Layer 2 of a small transformer language model trained on English Wikipedia (8 layers, counted from 0, width 128). Numbers have three digits each and are written without spaces.
In attention head 0, each number of a token's query is one row of weights dot the token's vector x. The head spreads its attention over the tokens so far by the softmax of query dot key.

Query weights of the head. A number n stands for (n - 500) times 0.00099.
q0: 354522456547576469597597518545443444582396533418561550546451497492513445407581492468433570480531512489527468498558516493507475565413502558570459537459511564489446484530515619568509600556416517417461401577443431591642564564463470554525419489526545462506489503455505603377427520479538446486554485480537508502508565613484457460525550424457515570478527430635427448405543535472519441520662
q1: 634434505544526579381357454394500564454613535599464492469513395371449467619402488482580412479462464536393585448395500483467523447595406447392588380563543430504616570535521443398486374499691543594624512395623600417377495396521625384463651531487429569444480548589518309645561430494499609490483439549374473445436437416506571487465416667613484556534488624294640616625461397615441593471477
q2: 331512494522536411556647580633534380542364465401509459576507648528605543385594527520404675498422642455549453641627482463524457497432653670619426617463449528560442366460559590576445578529318474384357466569341474540593557541473301591515397481523555365547553446528394601369452509533518454452500498413653559614627551632455413509472552425391514425366413370705419361378607635361532373449516
q3: 557524617534463501544547430357464498391411660396494546432611391459511467430477417504579398523472531389470521518487611361532697381490545439368420474606407417473543658336535473545538464462589484495558525469536502510435374509514543526425452482565500539445415512549439488485525484423517534493503434626491535364552422481518493552450489531552553459530541630454477483524482641455474491479518
q4: 478571449489517557381437549584461462566632348474523420591461530497441513482536645541494492459462580520536567539544452595557365441448475508461479612413535378428490379463442552484632578456454520509429466426469571553514663570563373508621500507449505458559543551510460530456548505440561655432429588321659537494574426445526502564483463460497552471604341428438494586471484564510590429527587
q5: 460469504496557477479509454451524552345443536514644429804381460572625418445624490468436595517420691447433562505425420585426590415406444409455441500612547533482528398333488465431370552438479569572451541498399565384497636523418616358590512650500488594483421474673547549548406543571515523470397377464437466475507439433587571460430614458487563448580499564549500472376453455436242525408475
q6: 338479640496559303547581437584301409464487525318507387590483439644599687500607404470535525596518444422600512640602378650486455574535534494560562495417515589418454318346303424508524537534601551466427497568405454544630666499471423524527415393678548574492520415472373664386467459489559534435541472492599602652633493640377518506652579508457492378450636421621511444577347646345339402338426
q7: 570414484370308685290217277439313744485752451575142511394349242404427485854417438440749125557462446604427748380251427472606557405682293279147610213579424224293744709508425269331477245483850614887615691133794589266245437305578887402500764518385508689462183484731523148974679366468594661444548307621337384346442283347619640346251313671778329747560471751108708873622278274901474870300454
q8: 563454638671444524545643483610593496486285825413542408651561720600423465501524547537582641555592580457698345607657557444491444486596613588574435567548606648440407532509581547375463485430496388504409446480464424620468507359609412596414480518467537410499642659418608396449523638402590485461489472475684602564497600648347566538490517445677580509272550260496424531494574666420507480668545
q9: 642709550526454322564379520487597615468466473317498441331682499410593774514590472484542568630346584484422512566471467520562538509641471587439568459508537526519428530383405425453475451645560588502425456481568468534611454521548475465412519296387574566597544534304431344496513599436510522440376429555502485473530488380382563540392464554513603548256658417556502492472329324541506630537545
q10: 438472480477594561508423609431339490454618384445350509606348463590575420500585488584556441482688393512585553508395567453523462547401695416519524504566515482711495403574516520461385519556533463506420611589463545368507524370391415498630448687470617443627305293472510500404591512511501529540447374466383604388647442596541414500454591431531448435502555720525536382286436439522328487669490
q11: 502529672740456503531437497500506573353539574386570463464627479509527615501535483455406555494435723457463378401580529294296410473508438357581461437476465490489510476491426529462619436436488390587462479580561604509430561509403389523525449364606543421332607578539410487518491505490578477435394518360494418591452421271585463599496724566568612513460599452482456449500551473367491577550407
q12: 437504373383548793515573525569554463521544460575533354729524542641310508502441460538435540338489666565698515592452466491625528503583401510568350461491604484503507410730539516451601464428404489567434449560448512560378521468659417678505516505400629405564572626553696380543516434630663512554563733416480520500541450678307653546568356523244623432622394474430378615428648575529630565479598
q13: 498601529633525496394356426465520421549442495505441487613467481441623504515423410472571522414723545449511592542505463472413414484535318556461300493478398620550558554362448640553675775581484382599373367532582561430599530471428462542588598457511529547488583592452496321535463575580598458466280507599607573390740506695557459466565556460452434564620462612482721419697613435505660461323663
q14: 394416476524526452494453433350425456475528616470515462542604465438586648487447471682338446489569348569504468590488604607564304584493616605522584558623576498457502422578423498443626466316492546474678543538669482535626373442478480454429409464610395391427481436338415503370478328352506362504424442640587561567628528633389539319586563601507452432405519463525603447547446541445465393507485
q15: 452413534529573500483534544361360403383553461435482643663679528402436477578583527531589589584555489577425694407434462477473263393420574535569505522582526499541599284571368653568542673531556323402482581540450486478445550423433577397270420540518462462491403405397378610526570395405580462446544385452574519377609484652533372475516535616395323462532600670576590340458501430625589486513569
q16: 239691575453608273790727706545615330387272518359626409454578752592639396142605632527347743488583514403626355663775579510499485656294641620810407772357545684515246249508540697682535734631298459168473422889256314685760384710442275574468283425549669476501595461369649734155368563433395359534578616407652584613628716593396338648645652400327679214463567232899302199257564763289512250680671
q17: 545456438515462558375392481553385613635580398530472547532482418436527543596495448453539398484472506527463619543388487471459455504573419445402580373519483456491612534469471474396498445493568535555536509377549514441396595517487600543586543498532468498488459460552473448605533416512580544479550447602473427407466461516509536433472484519533447543520475588401521627500456452628516567494484
q18: 573548472528536523559539489389560541411474552502513422421527541446443534452506489506505521477502557399469525477546439453550569420517600558453527567537510582514533415434565496493531468461528499500507435499525575486493398484564456501449553420545450543401540524519414440481423503431442522507451496537504445461572474464490444493509504542449591506472523527607570475480495551497435486438514
q19: 658418517376443554404427363409468558528581526503415702458455417516384560648447433458691359490570525513445539385361546476531490457594517350424549401529530445485516626525599453469476378528536545547591491404655490387450469348485517473472577646559419508302379524608483335601537483489494529530408467487350404425379464437508586473525483607559487590458530601363648534588455327582491638472397
q20: 472494519472630446634571508399579493475481461399543391520632441472533391423547539430544558636505383331452457463635460411390435425464642508449467459508536538398442428448476572639570492455478442467550484603412487621576346562406519554532437386631546541372688463502419558425459615428483336481488464627479535632503383508479436644446518429471464529477602489684468443593568528459440502463429
q21: 392422375541482442524514535434580433613450590398439477293444433368514439556549397415486470589549424343538516399510501486394647506420488477427583509597475532533416475433562303495530431503604486557469447494511468510593392427369508399508476405533461470412531421512424590559467452447537162506402573475456486381489407661431292533506580493464457485337724513495372481516541570453468464380404
q22: 453602667692433399571485572460433488416407522439505534355644494347572468459506426368511587675557526414544476458585537411506515496529437393558489420535530530489532571523430523500384600556467412352483487474518504494472289372378529547525526386481481490544589437553407383460386495582391375392415437548530452494505503360558451539456565527534596610359611594533570440506566498381510521425524
q23: 435481431293518494474476399529433515488523466482379499540488432515376581561521566532584534554500522565629546555523471536504542526592451441442476427478488391513527399506558561479503523546498501570518529419535494486536470543533547451563560432515455467490500476588464489556480435478451558514585498569480475436596507577493486451520533568476427507532468430488546585474416597698476533508493
q24: 627477673589529354565608476472528498443534468323500409476648717578340549396444560437587528527646517398544427490639464441448373507436534575623592487449543457484391558549531601599500477514475389433491510541578339534456622710583300528389397478670631409431499655411564532312680542708415583571529554671460538584586579612515555585542489447518511430282498471469441407548538579433608329543372
q25: 567483416390433393329489486590602488456453588478378360366343506624404613316427498418652644507400498445550369656538368617603472565638446557545399335598542541597501591702522413559592436330571545546483519427520553565443484694519541458594486483593333433550658696497545422537570525556460574539634511474469542457511526572533545505353483468480449438537395517470437673459577540541601464524472
q26: 533362418427622569447427400505366643521557445375455518543479451469517484638579409549509341465546344464386560431506472508386576513512421439438670492627577465622590386578324383440347447409418683567494429514539457509440432290375510312676379474689506555348440243457304382614295476426558468393469310533252419537390430233652458496507603598471369429604529575443619717478402411460421616486502
q27: 568496440440485609540454472629606467443532429601500631441438491579192512472438652496627522543400516656631494425425456589574465422534657621406445505501579592577547475601561487513438396628456311620476347428461542590505490554688430513385555626463441668497692535457530430520511643540526582518471601523523422456449584474361481471448413465345712425347408463574633657477607512517522603593497
q28: 466501411521466473531526656554572463415702518572501530430435540462616571413525464395556586467469429450547529382525620627567462556473790549534388516557486601626604565547501485458513458571452451592496672392562502566605667644585523548615527545525490413464537566452539442465591476608391667463557521645640541521369588486526578567573463496678524481590386369429447579393549616607442591521591
q29: 451452613464410431581429556405399552482424568421440495422599581619531456503459562610453425499550311438479519638550474426319670583467563461614427474478433539471435669469519515508332514600461649529431516613524443376543440476434470522648535620362459450533368522403550493571524636539574540508524463554556390538538485599764343411474638591568509604558501550658444410532539461486437495613408
q30: 609534439418512372472400510444336516434398443356517504437478499615478367458593463395541422496646421590427605376376336600395459465528611381511669511424372395376383593493578469338531368518525391559690660483471634575632502534447491274411477509421594631569327535435389504641643549537448607688415414657535607479670584452665426412476642433498428578510453501383488445423351445538437280481413
q31: 665475459514414617371412532422608389686426568419435467402519440458379481485383525549542496438478379572537380609524589428596593557682489439573492548488466619634626672539507524558640480526519434635470468451468453532474546459607404621667659480460497444475538479550530503473519575497655462539452533608515498257350421546525576551452406361427591564571445433380548516547575574394567458722389

Each question shows a short text with each token's key, already scaled and adjusted for position as the last token sees it. A number n stands for (n - 500) times 0.0046.

Then comes the last token's vector x. A number n stands for (n - 500) times 0.014.

0 "provid": 587588438408534533537592507477490512497451479463565430452513501466417823420471551466512453478563
1 "ing ": 581649429393571501485579498493448467484456476482635482409521466537361842402494557473508459529509
2 "show": 380604467436550549509577527482483501474441421462598528415540497497415800395498530498476484477452
3 "ers ": 357589491393575486502561501502446478498467477463523633379478483524367819390494557498513466525528
4 "and ": 411526521414585514507551523480428489537466494494395637378453487500365818399523546494511459530532
5 "a ": 585413569403580498507586508500451476528490446476349616395422515550342828378485567494494460540522
6 "day ": 658379597410582486507546527507452477501462481516450561421425509532361855405493571504487488501509
7 "cent": 523429561401514513534548516571481503461454433516617494451454548516462737389454541508519491491484
8 "er ": 467393618458568475499535511498450477502465454478670414504398524534375854381490562502484465501510
x: 476472502490486461566480509500459510483501485475488517503517508504439508442322541552518554392498524502512465610526424523551456511485509466498484535511599430473483489515498558514521501455470484467535466443498520542497485522731529478466481487498459458551471523499522508495517569502518490480471533525561557500527463560505564425561097452463518464480363492515460500487510479581494495480479
Which token does the last token look at most, and with what share of its attention? 4 "and ", with about 30%

0 " ": 674611408393568483474600495522469484479476458476520423427548459548359858393509571482498481522499
1 "| ": 568630435375562485472571501510429462517473484460613470420551444472373842423542509519547458485543
2 "Indi": 327595484405537518509592461510482515422481402485606580387473467516406904312505540486505471473547
3 "an ": 308550496385591508488599507512442501515511465474472642370478496509360868336492587465505465525528
4 "National ": 414477542404584508490562486535515500488498466465346624402438510524363881382503567499506441506494
5 "Con": 676395602371558599535593464579443490444544452467333592440437494557394937355480582498445449520505
6 "g": 712384566425504513501573484535423491457484493448574478509508505491448876389540633457475469509513
7 "ress ": 623355618435575466506540503501462501467475477467619484469410503529389850387489588503489481495492
8 "|": 475443586448585462487532490494478499563500431487593435487382496464346747378496573511511461394529
x: 471557488430472507501469481540331494475465510554572513484535497519432520536377506511553592730530599549545437520532441465495484485539464422533471447462542546474283483590525575461504490543558456475442486344448353510492469547655462511502487481457482462534499660499492500462576409509615531584535549462539525525502731490445553500725476472547465443455450496360484433602499503553503555530441
Which token does the last token look at most, and with what share of its attention? 1 "| ", with about 90%

0 "ities ": 650622402396566485500582492492455469484468487481492404426527466554368819395496569491501474531518
1 "ac": 478598476440536552494597512526472484445506439496680498426536487554477813370478579536573495508528
2 "ross ": 422630440368592505488574487507444520487480481513635562387503487508353847379486579496485463492535
3 "the ": 355562476408575517504563500488432467551468467497510610400474485521372807389501534507496450495499
4 "coun": 478481516424549506532587498522519476454502462495344574426470518511426795411468536484490477504548
5 "try ": 547429568402568460499545525530487473471456452481351606405442514541381798404487573509479477514510
6 "to ": 661363581451582523515564470488444514499504504520486564439409525565335846382542552483545468534554
7 "provid": 535377581450525526555558516479494515488436488479628494477402524478422872405463551465507440462560
8 "e ": 461392626452584479512545508514461482504468447482663405508399524536360850383476577480502465533513
x: 482478496480551519573548546507475518501496470488514481482508492504490507509253529554508496446527507516510510568467472488558489539449536472514487593423563410513472484525512441525555480439425435428543463394468535468480500586685500494508457468522429476546483507500489496469507525508478515518480507510563505542459557583459565425526095525526522487516457477510497522527554501609514494496497
Which token does the last token look at most, and with what share of its attention? 3 "the ", with about 50%

0 "et": 671590481428572502532614483519470452462445509465642511439609469547449817338510621500456462513507
1 "wor": 510619487397547558516606531532540466420465509547708488422547456552410878409457591449461446610507
2 "ks ": 428632465386583481497574510509452466486466477479646573388513473535376838401488571492500471536517
3 "led ": 340583484354591544506592518530410454514479470464481631383491479524329843417482580516489514519496
4 "other ": 404493528380598495494577537487444468535473442478360634391459490508377858379487555501468464500498
5 "con": 678422569377536590562589467547438493466496503449362558452473501552434840385494574451434461514489
6 "g": 701393557432504510500569485526426486460474501448569475516516511490452841402546630456475469505517
7 "reg": 553379592445526537524551489509467510425470513476671479511455500518445848398435583480496484521503
8 "ations ": 487384628444576486528531512497450469476464482473657403501411530521374845410485568502503475541511
x: 559453485480516471586509522519467524508506507555500522497538559476472539437332489542473491404501477459503551530459456490558499501498444517621450514423518377520505493508529525461556526477509460432546492393551535455490454522762400478472510453495481449552479476500528490401458468525484499522508532491518538571511485547400548449474125422488545491537432476479462549540535514554493476568516
Which token does the last token look at most, and with what share of its attention? 4 "other ", with about 40%

0 "| ": 639603411376560493463584501509426467522480478443512404434581442463368869415545521525556447464548
1 " ": 561651443393574496481613480527482478482505460442676511388509488526341870385529578472506481506520
2 "| ": 445620465377568485480564499508437457514473486471617544404522458469372834427544510514546461493536
3 "B": 333484557417541523470581511496419466431527469434404616439540483568401883396540601486496514554563
4 "i": 485441596420584512516608505560466501468537435512267564465519464532448878383486631485480460520499
5 "j": 649422566442546536506576492492409506396533470480432539473503462545443780389478549484540488585476
6 "u ": 730347625427586481493580482509473500474518445473485538442414521560329912354498610467495470502497
7 "Jan": 555404581427528510492559503485461480435474527547673469478454482552406807368478563468493469487515
8 "ata ": 450382629420568487515553497479449512463458441460695390507376545561372882373475619475497475526495
x: 560567504469527525528506492547574529429499435558391493539503551494474562450239569498547539443496529545455458532485459522510530540561515523526468666441541470508518453533523630505535520396425517446503534415511557450490485646628470523531543492485384509524460511479552514394450504547494507529509514554514517553550521512420564466520169499440588511589446421511519507523471477599486400438513
Which token does the last token look at most? 2 "| "

0 "el": 713618483452561477455635495545440498365478518485665487423556442548444844333446649482468422564484
1 "ess": 502611504425527499505608479520463504407433460524720504426543484498466875364433591436478457523467
2 ") ": 421636448368565460495579500477448481483493488451638555383516482535372853384510568508503487488522
3 "people ": 350598495391580467509579513480425483495474499467519637375458491533379830374492548495496492507536
4 "by ": 447500507409576508505568473464441529511487499478370645387447482510363828350504533517511466488566
5 "name": 591453574414577487492580527495508517481461435410375603420448520503423831372454536489510453480522
6 "\"": 690356578420577522494564479475469524535522433455535517453416465506359890340499635540484486490564
7 ".": 517423621462550531486559509444456513442473439503594456502392485491389810402536564510572558501512
8 "\n\n": 458363630444596522516531559578514500523513444431605408441405455455367875416578569465510481533563
x: 524500477513460682500579562550404521572516545595514482466467554488411449337440531503489476423503628559519381558588431347565529466501481447532506560532522539545380522441525452450537460539519483595465511596448455553477408490587317540523492485533565467468517554512462465561537455522578431549472699421503542519419485542467581527474196512503572498468572445461447696545622438421571542541565
Which token does the last token look at most, and with what share of its attention? 8 "\n\n", with about 60%

0 "ed ": 653616407409577508475588497504449457498466481481515414437528464515361831417502555498488493529511
1 "to ": 554651439401591551492599460491431507506503497506649490417475480539336847390543554483542476547561
2 "me": 359581454434513513523579506529482510456468452498584565434551522524415828405485554428541485518534
3 "et ": 324565499387588494478572500506444486493479448491505623380483479538359847399482587477491482532504
4 "with ": 432497501396591509497570491490447495518495481494364641377473485517355828387502550496504465505552
5 "af": 649417590457604506533596470570431519393563448493355563423450488494429848368524542520439477545529
6 "fil": 634409556459514579533543503512481505440416452491542533485435530491463733409472562505475469511506
7 "i": 541453575425589498523580510559463499484539427507706440553484491522452851402496627488481461513497
8 "ate ": 472382631470578502524538505518466472488460466471662404500402533519376846392489575474480469525510
x: 522428460488472531534523542475486502505490521569529471535512505467469495492383532557475493444501545532496533530433408510512486506463472502524478529472607468479480480529532462539536445442453444461555424428517533523478538505743446479507484566518414469479522519476542541482529525455499488484430545500548543528500448592494567458542079467465462479496442456538495532513532513595516393482557
Which two tokens does the last token look at most, in order? 4 "with ", 0 "ed "

0 "4": 659590477423510488463595461559477454421423432497604506463536545502428834406481604488500495492494
1 "9 ": 577645420374578459468612481545469504462467446473675499407511495513374916416493542477478510566490
2 "|": 454548468380560452455548491500484496555501426488569546433498452472370716398502567513497467396528
3 "\n": 360562448343568487496568533539455484487523381420468625364511457479367895400507545506514481497550
4 "| ": 429513536345594482465546539521436457544451477464415598426491437430367829431549504566537438460546
5 "M": 654390541407544497482576503458500494441509472439390529458491478531420813350487592437482507561574
6 "aj": 670412593460526511486582463518454486407550460500590464499438485558400800408462553471491485540494
7 "or": 544407588419557484519574488561447477397498450483749450563464503520467909329474612525462467512542
8 "ity ": 477387619478545457514534527543487495472469468496665413528423527544394825409509572489480450538505
x: 594474485443475536630473584472484494531485462549457490525524513512456480493415531526372421371497591524485523504529412498490488519550577501486463482404599414555575466598548602437569519528465479407500523252582525511544489546619441520486534549433423454542433479473509544395492516467430540537446515492485605557519403548516538388481165454471524408535462379604505620533402523530525384572527
Which token does the last token look at most, and with what share of its attention? 4 "| ", with about 100%

0 "She ": 640607380369547505488590519519457510513508515465508397426514501554362818393507564495516481465530
1 "curr": 503630486375529556514628479512465500457472459466763527393533493492422927328410607456476421525498
2 "ently ": 415634466399577511504586484499457516497512464482636553369476501537364846411519558495511477546504
3 "also ": 335581501403571533508585482503476522489518455463476625382449507541381863390529569489516470540547
4 "serv": 443510567402512555541560524535497552433445449509367613401463527502463825383445556494512447514476
5 "es ": 554417576391581470503557511512442469486460473477345627410436500518369852390502568485516461554528
6 "as ": 682350594409580520520575472461447494528504460469514566411410490528345872353489577531529427473551
7 "the ": 616364604439573516531551503480419454556468479480617486455407515530360852376516531498510431507498
8 "ch": 365475545442553498492554505508445508422557459504622428579485507545443800421491559474437447513469
x: 533514435599532532415487605493385447399549449379535493573438519484492470566518577572572352575480457479460490463468557512495488553495495580523473555488437608608469377612487472553456457498480435477487491749529470539507458589472434467514491458537533514554669483571498806525400563567525506452541480531532583497470686491486482469532316512470594536452528376614323456442486671468401478606417
Which token does the last token look at most, and with what share of its attention? 7 "the ", with about 100%

0 "j": 609589464463512557502603482510408511390545457481621480435536450540441769387475558481547482585471
1 "il": 503620485421529514456633464576394503376519470462746533430500470528457807330414616498497464543450
2 "i": 302536545435561516515618499576467512459548422519610574418541449535450855385485631486487457518487
3 "\n": 365567460350563493500572541541446479503506418433472616375504448470379901401511536524525468512541
4 "| ": 425520543344595478463547541520427462553453483466420608420480435431366834423546506568544434460552
5 "Party ": 584409572432518506533582458501486499441491513480348621383432547530375872370491568459503480510473
6 "| ": 595400585371595483489538529519413466562465490461460586436426452441368831429545502557546439457556
7 " ": 594363624446558486523574481545480482476506465447645460480412519528346865391538576472492478510508
8 "| ": 485384605417594493503528517512434459543474493469616438491396483445370834429545507535547449470551
x: 560481521475580565468534502506570514536451498443462489485516476470468523571390487585461466136542510576533479533522546451529528643545470499531528492446467515424375489597497514417458467532525510509507491516548523561478517539662523536492492489508472424493510551488460510470525481495502484423560495424518534471479547567471537429421494461462469469436405466406448483492518420492471497551495
Which token does the last token look at most? 4 "| "

0 "ase ": 681608408394569510484588501491472468487440456481506412419533490540376835389484575485501480521508
1 "of ": 564637430408580536489578482463455458522496471495646482427521462499372830403507543487512443511523
2 "O": 322549511422558538473582458540479478470474493498605591422514487562357856398503594432459469566518
3 "d": 332497525433529547426587535530464525454486454521398580441562488465487818433500625509493472564460
4 "ish": 491466579409479547493568492524434484434497465504314593505511479538458864387477556517528426548445
5 "a ": 593413567402583491506588501507460463512490441484340610403423516546347829374475566499485457537500
6 "Ass": 657358601428524533528569511533495535437473488502536540445432526516421849335509580472520504531500
7 "emb": 550418561460509524466538471567487501401470428547675453499477536524479803389504595528488477597492
8 "ly ": 461379614470580491512536489507449496481461463492667429508411533549373846400480559486495467547491
x: 510452453456438546553504537449535459520514511481485503449516500452451545419342581536446451392494487465509476553489504489491438474529533459461488444419636440525528524518497532514572552368581489452532446531471502475498526648704478515492466494522452461514514479435487553563500451515550543528470459521569504558550499550452520457450144473490506539479435409515448410536584524621566440470526
Which token does the last token look at most? 1 "of "

0 "Leg": 664616437409529529553599445564429516439496512488582455429518503525395815400488565461517462547503
1 "is": 462587494423480511496590477546443521433482446504672548411572523533513824373453599413536474523479
2 "l": 338537526447546497458577486554473495418488495471573589455579506486445763405456625482479446572507
3 "ative ": 317568526378605487500578513506453486479464471485507619370485483533385891382508590479482471513500
4 "Ass": 476467560410534538525587509539486543442481488494331647392465519511419868327512591464516502529506
5 "emb": 644417555453521524464553470568487506403472428546379555458491534520476819381504599525487478593495
6 "ly ": 667378602430584496505549488496443501491464464482470573437431514549370863398488563481499469534498
7 "elec": 535402598466543591526546525537481490423485494505654475485426524513462852412435555474494493502554
8 "tion": 375432582427544525513553511522479468450443449475670405539442516537390913399503601495534432506463
x: 581585418458484469533503658487533535599483540451481426500533414594567476391358478556525495397504576577487407512604297454513529347608464610622499434452543549562513474481555569484566444576594499535506547547454415431528486527462374499551477515504503477643469549494492557418537517495552489427583502470451589540487458537431407580496470275452521551452499525567222449410596546486398428477456
Which two tokens does the last token look at most, in order? 7 "elec", 8 "tion"

0 "itch": 687623421453583506501624554479485483406476464487588429429524492525416899352481594509443489512532
1 "ed ": 571646429405581511475583501506451456495471479484641491410514469518357840415500553496488492529508
2 "to ": 398634466405594552494593463490429507504507496506632576401462487543335860384536555478538478545559
3 "b": 351490531446526495450564500533423507408477435461404585472542482523491801401494587532463511589543
4 "usin": 474482541449546513503551512557477535409494529508399604428509508510452765440434558483474455531499
5 "ess ": 581408587406596493511577507509446478492474426515320627399424502546362891378468584486486460549498
6 "l": 663407547404548502465558495552474485419484492469566476508525516487432768409454628487474452577513
7 "aw ": 617346616443578508511549494500446502483466483501605482439428525529373846386459552485493478520500
8 "and ": 471372631473586513525535519490419491525471490508646427481403523507368844393506550489507461542527
x: 455532480447431547485591467489579512502519519448541465481493450501484498547501507591451549395493434490498529578571433541510473412527495423521485464461680525481441507469569465514548466443537540485542473503557657605459537547797548510489418456557492436503477531515498521385496452462563559567461543475499500491536484600470552535475217416518555447535511468443411515488567497501502557465522
Which token does the last token look at most? 8 "and "

0 "| ": 639603411376560493463584501509426467522480478443512404434581442463368869415545521525556447464548
1 "−": 494601490404566545493618461525484488508499427491661519407460504470437844424509587502510489530570
2 "39": 306545529403526499498617497563450493429466452477612602412529507457429907372544617483506479526474
3 ".": 371484575382516544465582500483485494410483437520428597392449482468406907388535582481566534515472
4 "3": 477445557414505516480575449530456448419431447480306575472483550515398827377517597525518471494523
5 "5 ": 580414570402569469475586476550474510467458438485327616404411530513362906408509523491485500567497
6 "|": 588425552414575469482542476499491488567496442492485519449406477454359723390514561525510455405534
7 "\n": 568359617373581494517540539547451485485524380417627473407403484475368907401511542504521476499549
8 "| ": 485417578392609497486523542527443455544448481465604455514388476425367819434558501567538437461548
x: 463481495491521478422476467522395454514462486468562532521501438496478502448266466574427433208515587572522422476496597429470494661475493429532522503501535549489351480510469471461450531538489505485475502465479467522428476530672562614506471535519467447453482518490509463491539465505526521543570466440508478497505600472498513430513446514473463523550401494394399442523515417526501481542517
Which token does the last token look at most? 0 "| "

0 "-": 691605445428577580488602466526492512465469463482554452406511477506382826400541604482513474537517
1 "5": 490579501431519480464592469559475488404439432500702540450533549538424816394469616498499485482515
2 "1 ": 399622458384570478476594474546484515469456444471657568395483523527381884419499545483483497551496
3 "p": 324497541462547523441590484464476505425505421471384595463534512494445819404451631475417454606579
4 "il": 468451542445547496457606469569408497380503489469262599466480483523465770349420620493479473545452
5 "ot ": 577419583406585503497564492529445486477491445497326603429453520547382863402495579459493461522489
6 "during ": 663369576425549524509551505470476481481531446483483555398434513499367863404466530545504480500532
7 "World ": 632352618490573496506548562513499513479487461512608460462392571503359866363456549526476480520514
8 "War ": 494397632463528499533537521554431504454477453498643399494402551535382812388445562481485491523487
x: 548455433511477488564421476517649583545386524625553496576569571547498505492422494473584446473551546455507528529504357509434556537599505570561461547556492362461541462533456463591484656452446463440599494352491509563598506487579318457554508478417452491601464389569518421414600501579436429539430601464457581520459536592492561360437296432441461346518383522351460413537650546571534393570561
Which two tokens does the last token look at most, in order? 6 "during ", 7 "World "

0 "ag": 659612509465519614508596450526424491395491513470618482418541477549402777407507580460509500631456
1 "enc": 453555509469515545512579507530435497379502458507675530449562491503478774414472561464485440549470
2 "y": 294541539447540550479600470555458483435502435521604575443528458541468845337503557493495473521510
3 ", ": 337582487390553472490561489502443521477466486491530616369481457556374836391514543482483461526528
4 "and ": 407532522412578505514557516494425485522463501499387642376444490508365823398523545491512446535524
5 "was ": 563420548413558530535570466483421497531488488460357651382414509499385837400504556498511467514545
6 "the ": 651371576428575535528557498469410454570480472468471560419418502516366847381512522509509436505505
7 "U": 547423600440567551463558472504471522487477412491678424526425504543392858331482535457454470534513
8 ".": 410476608480527530488555490473469534415492433524566419543402490520402774393524588485567578513509
x: 770640468490591463452754453484589483438510514523479513407465542427435478473445456512569504549464407498592509511654592523478501463518474489486478541473499638412340473562571507536621530490366410363485614527462483570459555471552363489556430536501522614565591466272525559454632501586574427570491501551490554500505377463561553399471554564486554480579488613384407600564445470331362396553559
Which two tokens does the last token look at most, in order? 7 "U", 8 "."

0 "in ": 680619400387548529468599446498460506466525461503554433451530490514360855362484543543529436495556
1 "196": 526620452399504521504582480573493535381450499476661503430545480502419817405460603486499473539475
2 "8 ": 408619461377579476467603498546460501475472451476654570394473501513371896411477524502488508566494
3 "from ": 357556477401576534498568495516441493511511513483488613386485457486377819373504567508490461498567
4 "Bel": 442466564407560543499590472539442499414529476487296623404460508550409904385480565496498495503486
5 "lev": 641402588417500524539577498510482511432517463574389547465475524515459900398452548441515488528526
6 "ue ": 695366610406592477514567524533454472464479438493463557442409523524364885391483582498503461538499
7 "High ": 613373620437581520531549511549471506481479458522627477468411530543383885419475570452494471494446
8 "School ": 457410612458572485516545508518486510495457449516669412505380498529373852376481580478472493518468
x: 482490422489524443538369431474489485490417470609407488536476582542495533481348493453477461403525514517499385528643488470501481502540455502532473683471525461505538530530538612576583520506445457463590484394563480545502488555664493485453512567516451508543556512525595525414600538511464478527428507567529567551533440527561478423503179469495500402550440439423455602537578513625394463575512
Which token does the last token look at most? 3 "from "

0 "ai": 674599450419544524523619502600500510443551454538606451400533505585418796344473572496501451511510
1 "k ": 580640436391579480470582507515459485477468443481659494399532472561365843371487575494495467519508
2 "| ": 442636461360566487475567506514425466525477481450621543397528453473371848418542516526550450472551
3 "8": 332497530423500462466581481536475488429431473484413602467524545515453823396476622480541473491493
4 "9": 478441535416490469475571463550474470426434496486313585477493545511453846412489622468525463487497
5 ",": 619402612473532554553569454555463482419510446537395573454417528487457835393538586476502463533520
6 "26": 700393587432518490515590502550423500433486451469576486501455511480427894383529613479538471521462
7 "7 ": 623357616433561469489571482536463513457468446476648471464382543505359924408500524484490492563484
8 "| ": 470388608418569506512533495514427448497478466466643419483411503477377851419552531516535461494541
x: 512477474492506504455572501533576469493529532485521474558543511480525509530358513513482524116494474566503489502522560443484471667505485590526550514515478496471479491518517506504492450521486457521524438474480519592473535454656447486499444518511496500500508509517485483426515439500506503508567505446535482501498548528495534444477514501513527468487369472447471545509553452477515443507500
Which token does the last token look at most? 2 "| "

0 "g": 679615494482510502492609468536429502445482495460640500442567507495456839399544627459477459505515
1 "ress": 517612473405547490509598518578493538466450426509662482414547516520440872388495604493506468489499
2 "man ": 432633455384575478485574519508443485483475471462644554378497486538372850390499559495478487489506
3 "Wal": 295543530413553533507595531523469507424481451509438628409495481520427897371499558470487477545501
4 "ter ": 388497551393578490490567505520451489487467452479350640390447503542374863382484576470478475518506
5 "E": 702406570385539534487585493507417486496480480490359527449479482575439885344511603448439502512537
6 ". ": 683371608395588500505564527562443490474502423470512549425414495519336836373525596459489483534525
7 "John": 574360619403520547514567545509417430424497478511713461515439507567406898357471589439468492488508
8 "st": 366500532405535502475548496535470541448494470481630409557479521518483795341529549467508431550438
x: 479572486523433452514518528447477435594455568404484482497490600578537533628577443547475428508541425513525411533505610442462512625543587450664509615480456459506658449560458552453616494386449522522515461657492516515523513523547085514590464474461532514389488542382557498491356520510403552431531491505428504594497520565502400613544414426489437518425541508616618380434569615376487286529358
Which token does the last token look at most? 7 "John"

0 "work": 632584438413553556520586522518511489501448505447544404441546493481420792400488563530472464493491
1 ". ": 540630403371553521494582542566450471522496429442619470417516442487355780399540566472502484538535
2 "In ": 419651446383546524472573504501463482475523455473642559383478479510355881382505542561524457491563
3 "200": 372547528409528532534580463518486500409454510458445622410498477508399853397479596505538475545516
4 "3": 481448551421523513479577458512448438414428446478320581462483550513377836396496587521516458504514
5 ", ": 527432542417569491501541509507447507512484481473352591390458456500384838412524535518491478515518
6 "its ": 661370580411556534536569519483419443566492456455487533435414529522395812372503557517518414509505
7 "name ": 600371608425573470525565536501435469501502461431629449461399547507368840398475605475499452510548
8 "chang": 419392582480541554555555531492475517415402457522652451508396533530422849406448522460475433540494
x: 471420517466522446441396590622587487565485503462485518546489511536434489370500424503468413515390559522482404533564491534552418407473550622496500331536528463510381406628505500578553601588500378521592460702387416480509533543379464506406510519491369501558531500444538443378358306482563465538491519460448629479516496542405441501510505471501592364552633535425315453393365512611481421433450
Which two tokens does the last token look at most, in order? 8 "chang", 7 "name "